Layer 2 of a small transformer language model trained on English Wikipedia (9 layers, counted from 0, width 64).
A neuron's activation on a vector x is GELU(weights . x + bias), where the dot is the dot product.

Input weights of the MLP neurons that the questions are about. A number n stands for (n - 500) times 0.0017.
n3 (bias -0.029): 354 489 519 746 610 536 276 548 526 634 476 363 505 638 552 285 495 613 573 367 389 474 400 752 479 466 570 152 510 731 653 498 430 643 498 545 662 407 581 249 303 433 438 323 448 512 653 467 651 455 651 421 397 514 583 458 660 130 637 673 434 355 754 576
n20 (bias -0.020): 665 537 388 658 432 702 386 379 723 470 426 456 566 421 732 253 253 360 513 811 539 527 599 439 541 519 629 438 672 521 609 693 689 500 647 651 396 543 420 92 571 492 401 339 450 626 425 265 347 571 395 491 627 555 587 422 362 398 528 466 558 534 483 105
n45 (bias -0.045): 752 495 800 642 301 281 165 574 452 312 733 498 606 537 304 574 427 427 617 630 484 198 262 721 483 230 646 421 573 449 671 709 600 583 633 356 493 677 514 345 495 325 455 481 409 691 714 669 284 581 385 598 525 433 653 661 275 577 432 535 408 542 180 364
n56 (bias -0.009): 678 649 599 554 480 635 364 676 517 617 496 289 289 464 294 644 693 559 550 540 425 539 380 772 433 503 659 613 613 542 226 542 593 391 310 432 305 113 463 467 281 310 406 594 499 513 558 619 411 472 490 472 764 347 455 479 405 499 309 687 613 479 590 670
n71 (bias -0.013): 269 456 644 774 640 475 430 356 556 470 726 541 521 474 570 571 314 432 532 586 529 582 534 452 464 475 586 350 354 459 637 792 575 594 636 404 560 340 373 525 440 725 603 488 351 511 312 278 156 551 427 535 321 331 653 514 400 451 642 283 418 731 543 556
n74 (bias -0.012): 582 654 633 268 379 358 615 397 692 406 726 480 485 559 298 450 716 240 437 336 494 504 251 677 735 525 327 683 551 887 671 589 472 462 499 223 625 491 352 750 187 739 110 398 549 317 172 682 513 602 535 359 639 692 457 431 449 619 470 200 512 237 769 530
n97 (bias -0.025): 409 538 641 747 596 613 365 484 476 563 382 437 503 534 688 503 293 720 583 661 653 320 404 607 488 525 436 715 609 466 348 606 449 689 584 471 381 623 651 361 566 208 489 411 462 384 574 422 687 460 590 254 528 294 588 181 566 729 380 539 560 497 654 355
n105 (bias -0.052): 585 461 453 757 646 281 368 695 529 498 271 495 240 547 475 553 345 458 350 492 384 900 678 536 800 398 353 627 561 597 621 729 559 324 415 398 603 664 572 513 448 322 579 293 606 700 565 351 385 451 642 411 534 364 758 594 565 230 270 501 280 368 800 453
n110 (bias -0.018): 612 549 539 538 553 566 341 467 556 510 224 299 275 394 270 788 470 431 714 688 395 532 371 753 632 546 426 536 508 413 272 635 673 559 475 400 435 489 510 124 515 525 482 618 366 860 514 459 136 566 736 678 505 410 443 473 567 516 488 437 430 748 458 163
n186 (bias 0.001): 546 746 365 638 652 573 574 475 686 499 593 604 580 886 268 410 636 437 113 537 341 459 364 512 413 603 654 649 670 601 313 349 441 567 534 470 568 483 406 709 487 606 639 495 595 258 359 323 317 533 623 572 580 257 552 360 419 576 320 392 484 716 594 402
n198 (bias -0.044): 380 554 780 543 437 491 653 517 637 580 301 397 484 637 494 531 711 609 624 342 492 558 530 625 190 399 540 330 451 567 736 408 670 397 526 653 454 247 438 392 619 283 474 360 587 603 465 293 559 541 618 535 253 484 690 417 744 397 508 321 524 516 529 503
n209 (bias -0.099): 703 284 339 711 551 600 215 557 804 488 393 661 239 337 509 355 505 206 76 197 232 463 752 271 256 575 243 644 888 816 537 597 502 369 572 582 489 798 749 468 105 729 452 499 521 402 547 697 418 357 557 637 252 553 308 359 678 464 473 532 721 825 735 562
n217 (bias -0.059): 737 461 374 603 600 472 303 434 729 497 564 391 430 450 399 522 582 592 266 587 486 546 455 571 426 498 666 423 668 486 108 684 537 466 338 396 673 473 754 342 380 383 677 658 520 749 734 286 96 487 324 640 222 545 610 530 507 598 470 727 452 516 484 416
n220 (bias -0.104): 400 463 323 520 444 308 508 451 641 413 445 557 514 425 805 516 671 712 836 284 824 340 458 849 409 299 481 324 407 479 368 262 483 451 445 711 478 519 505 649 541 623 601 450 523 476 667 376 548 409 726 773 468 686 517 645 401 535 546 407 445 409 442 709
n227 (bias -0.042): 478 431 557 534 325 514 501 410 596 242 727 603 315 345 432 432 411 368 419 324 671 700 631 575 547 502 506 605 520 688 618 817 419 507 527 686 592 525 757 295 571 352 463 449 533 484 38 596 268 648 605 496 471 518 203 207 543 623 535 589 583 417 523 537
n245 (bias -0.020): 467 659 715 425 504 364 462 494 551 325 451 397 559 595 433 521 597 532 650 502 436 534 261 594 488 466 628 333 673 534 578 524 519 424 521 555 712 479 444 460 448 459 481 676 496 419 553 602 569 401 456 478 259 339 300 333 517 426 572 623 292 438 614 605

Each question shows a token from some text and the vector x that enters the MLP there. A number n stands for (n - 500) times 0.0097.

" 2018": 539 380 629 425 471 590 473 355 414 444 468 559 613 534 548 531 391 419 445 716 593 345 430 488 352 830 471 514 432 291 530 542 540 315 420 311 486 745 480 450 624 472 559 371 651 560 462 640 493 453 343 494 567 511 568 504 526 469 621 561 552 500 518 519
Which neuron fires most, and how strongly? n45, at about 2.1

"a": 518 457 618 392 521 573 425 380 568 485 422 474 519 467 406 496 379 594 233 711 584 493 534 609 462 569 563 484 520 138 401 514 551 347 453 607 408 471 359 533 497 533 546 371 510 455 432 541 728 443 636 595 503 681 569 392 526 415 657 540 562 499 602 602
Which neuron lights up most? n20

" Ukraine": 600 484 649 480 413 509 550 325 451 421 506 434 573 614 455 430 450 499 268 685 500 520 564 510 363 785 443 481 421 267 478 657 582 307 481 460 426 580 506 459 697 529 470 330 567 593 360 453 592 489 585 511 438 497 553 437 497 413 677 582 396 524 583 613
Which neuron fires most, and how strongly? n20, at about 2.2

"us": 588 468 487 424 504 520 506 374 524 588 473 409 561 438 438 497 463 654 188 636 583 485 474 630 502 658 489 449 532 170 456 468 615 423 358 540 299 437 336 486 483 547 592 434 521 392 452 553 714 484 648 569 563 707 636 435 483 420 573 573 493 476 563 612
Which neuron lights up most? n56

" it": 618 447 654 386 502 648 497 367 531 476 551 497 651 613 319 530 530 531 306 580 493 498 481 441 569 704 602 380 438 417 525 503 589 316 445 443 467 352 525 447 682 394 352 361 624 623 382 507 651 426 466 499 463 547 467 497 434 471 675 461 637 305 643 559
Which two neurons fire most, strongest first? n74, n198

"/": 324 644 603 404 486 518 464 391 282 544 536 451 543 586 343 696 389 540 290 515 402 611 620 486 473 602 551 403 423 333 436 530 595 367 270 420 553 509 566 473 471 564 504 502 690 512 412 472 516 490 638 475 535 523 475 552 526 395 701 703 599 508 530 433
Which neuron lights up most? n110

" b": 506 474 660 402 716 519 457 336 325 565 536 369 450 375 361 631 410 648 337 506 384 479 620 504 560 709 504 579 428 172 532 513 520 461 388 525 641 393 441 561 547 609 414 349 612 442 503 524 570 610 614 462 463 438 433 456 481 468 592 631 578 587 531 466
Which neuron lights up most? n110

" 7": 453 410 608 574 563 506 449 394 317 406 587 365 524 444 461 557 481 626 373 599 383 442 387 627 414 670 549 450 437 229 607 538 619 395 431 477 391 644 415 373 478 498 511 436 581 478 435 619 428 440 642 589 542 527 536 421 453 506 778 640 522 409 624 690
Which neuron lights up most? n3

"mit": 625 470 532 444 535 555 470 362 363 582 546 414 498 562 422 530 513 471 218 603 466 375 518 566 434 539 525 429 555 147 404 437 520 540 464 639 375 553 316 639 576 416 486 542 563 635 364 585 619 557 599 448 568 819 494 431 491 459 562 479 450 462 583 679
Which neuron fires most, and how strongly? n56, at about 0.73

" and": 545 591 737 435 555 572 524 433 423 515 396 412 511 524 487 626 450 381 278 664 353 419 382 255 525 538 479 542 523 364 505 614 648 473 337 479 508 451 500 433 514 495 441 482 590 711 376 430 616 447 723 409 559 559 485 444 377 573 565 649 515 413 659 490
Which neuron lights up most? n110

"Z": 527 430 612 558 542 450 512 415 425 294 577 577 578 459 428 611 325 515 332 550 386 415 517 596 537 653 545 411 464 89 539 519 586 438 513 620 331 577 496 611 468 414 632 356 476 451 531 554 543 366 588 430 565 723 528 528 500 405 621 604 482 611 539 606
Which neuron lights up most? n45

" win": 494 475 513 549 536 701 492 406 277 523 579 408 468 548 426 574 558 415 268 564 549 408 596 444 399 710 604 531 392 201 556 603 526 435 344 426 487 623 557 513 656 450 524 456 508 602 332 595 422 652 507 306 511 676 494 441 517 393 619 541 444 503 644 486
Which neuron lights up most? n227

" into": 434 454 690 533 589 601 554 355 279 571 435 473 573 499 315 532 547 514 371 658 373 277 448 360 452 710 432 408 593 519 428 506 360 550 391 599 414 418 510 675 683 489 546 588 401 601 372 468 485 497 547 391 646 706 477 505 471 454 644 636 491 434 613 535
Which two neurons fire most, strongest first? n186, n56

"16": 509 522 569 341 617 545 471 418 233 392 615 614 387 502 449 586 281 448 305 725 439 435 521 546 419 598 560 454 371 314 420 577 759 398 281 471 499 575 451 554 558 452 478 463 563 540 533 600 475 527 638 506 539 622 451 534 561 431 637 578 569 577 454 529
Which neuron fires most, and how strongly? n110, at about 2

" I": 496 415 576 487 491 513 544 342 609 499 464 607 464 402 346 624 389 475 512 663 316 440 595 488 408 809 695 562 504 194 567 442 380 384 581 548 365 544 473 495 516 447 493 316 660 534 462 632 595 443 529 387 570 652 563 516 524 523 604 531 489 295 560 530
Which two neurons fire most, strongest first? n20, n97

" 20": 426 561 604 432 640 548 476 444 223 323 642 566 401 381 423 595 425 534 482 632 359 338 502 544 352 667 502 381 370 370 519 521 620 497 312 481 462 604 440 450 509 506 498 437 618 548 478 614 493 475 636 527 494 596 470 445 620 440 710 621 671 399 500 637
Which neuron lights up most? n3

" a": 547 462 653 332 558 715 510 389 317 493 461 434 528 414 327 609 282 506 375 542 494 463 483 326 573 691 493 387 544 470 410 424 451 399 443 461 579 383 464 539 535 454 558 495 553 663 532 468 479 411 615 562 685 565 589 328 517 545 720 507 623 460 631 599
Which neuron fires most, and how strongly? n110, at about 1.2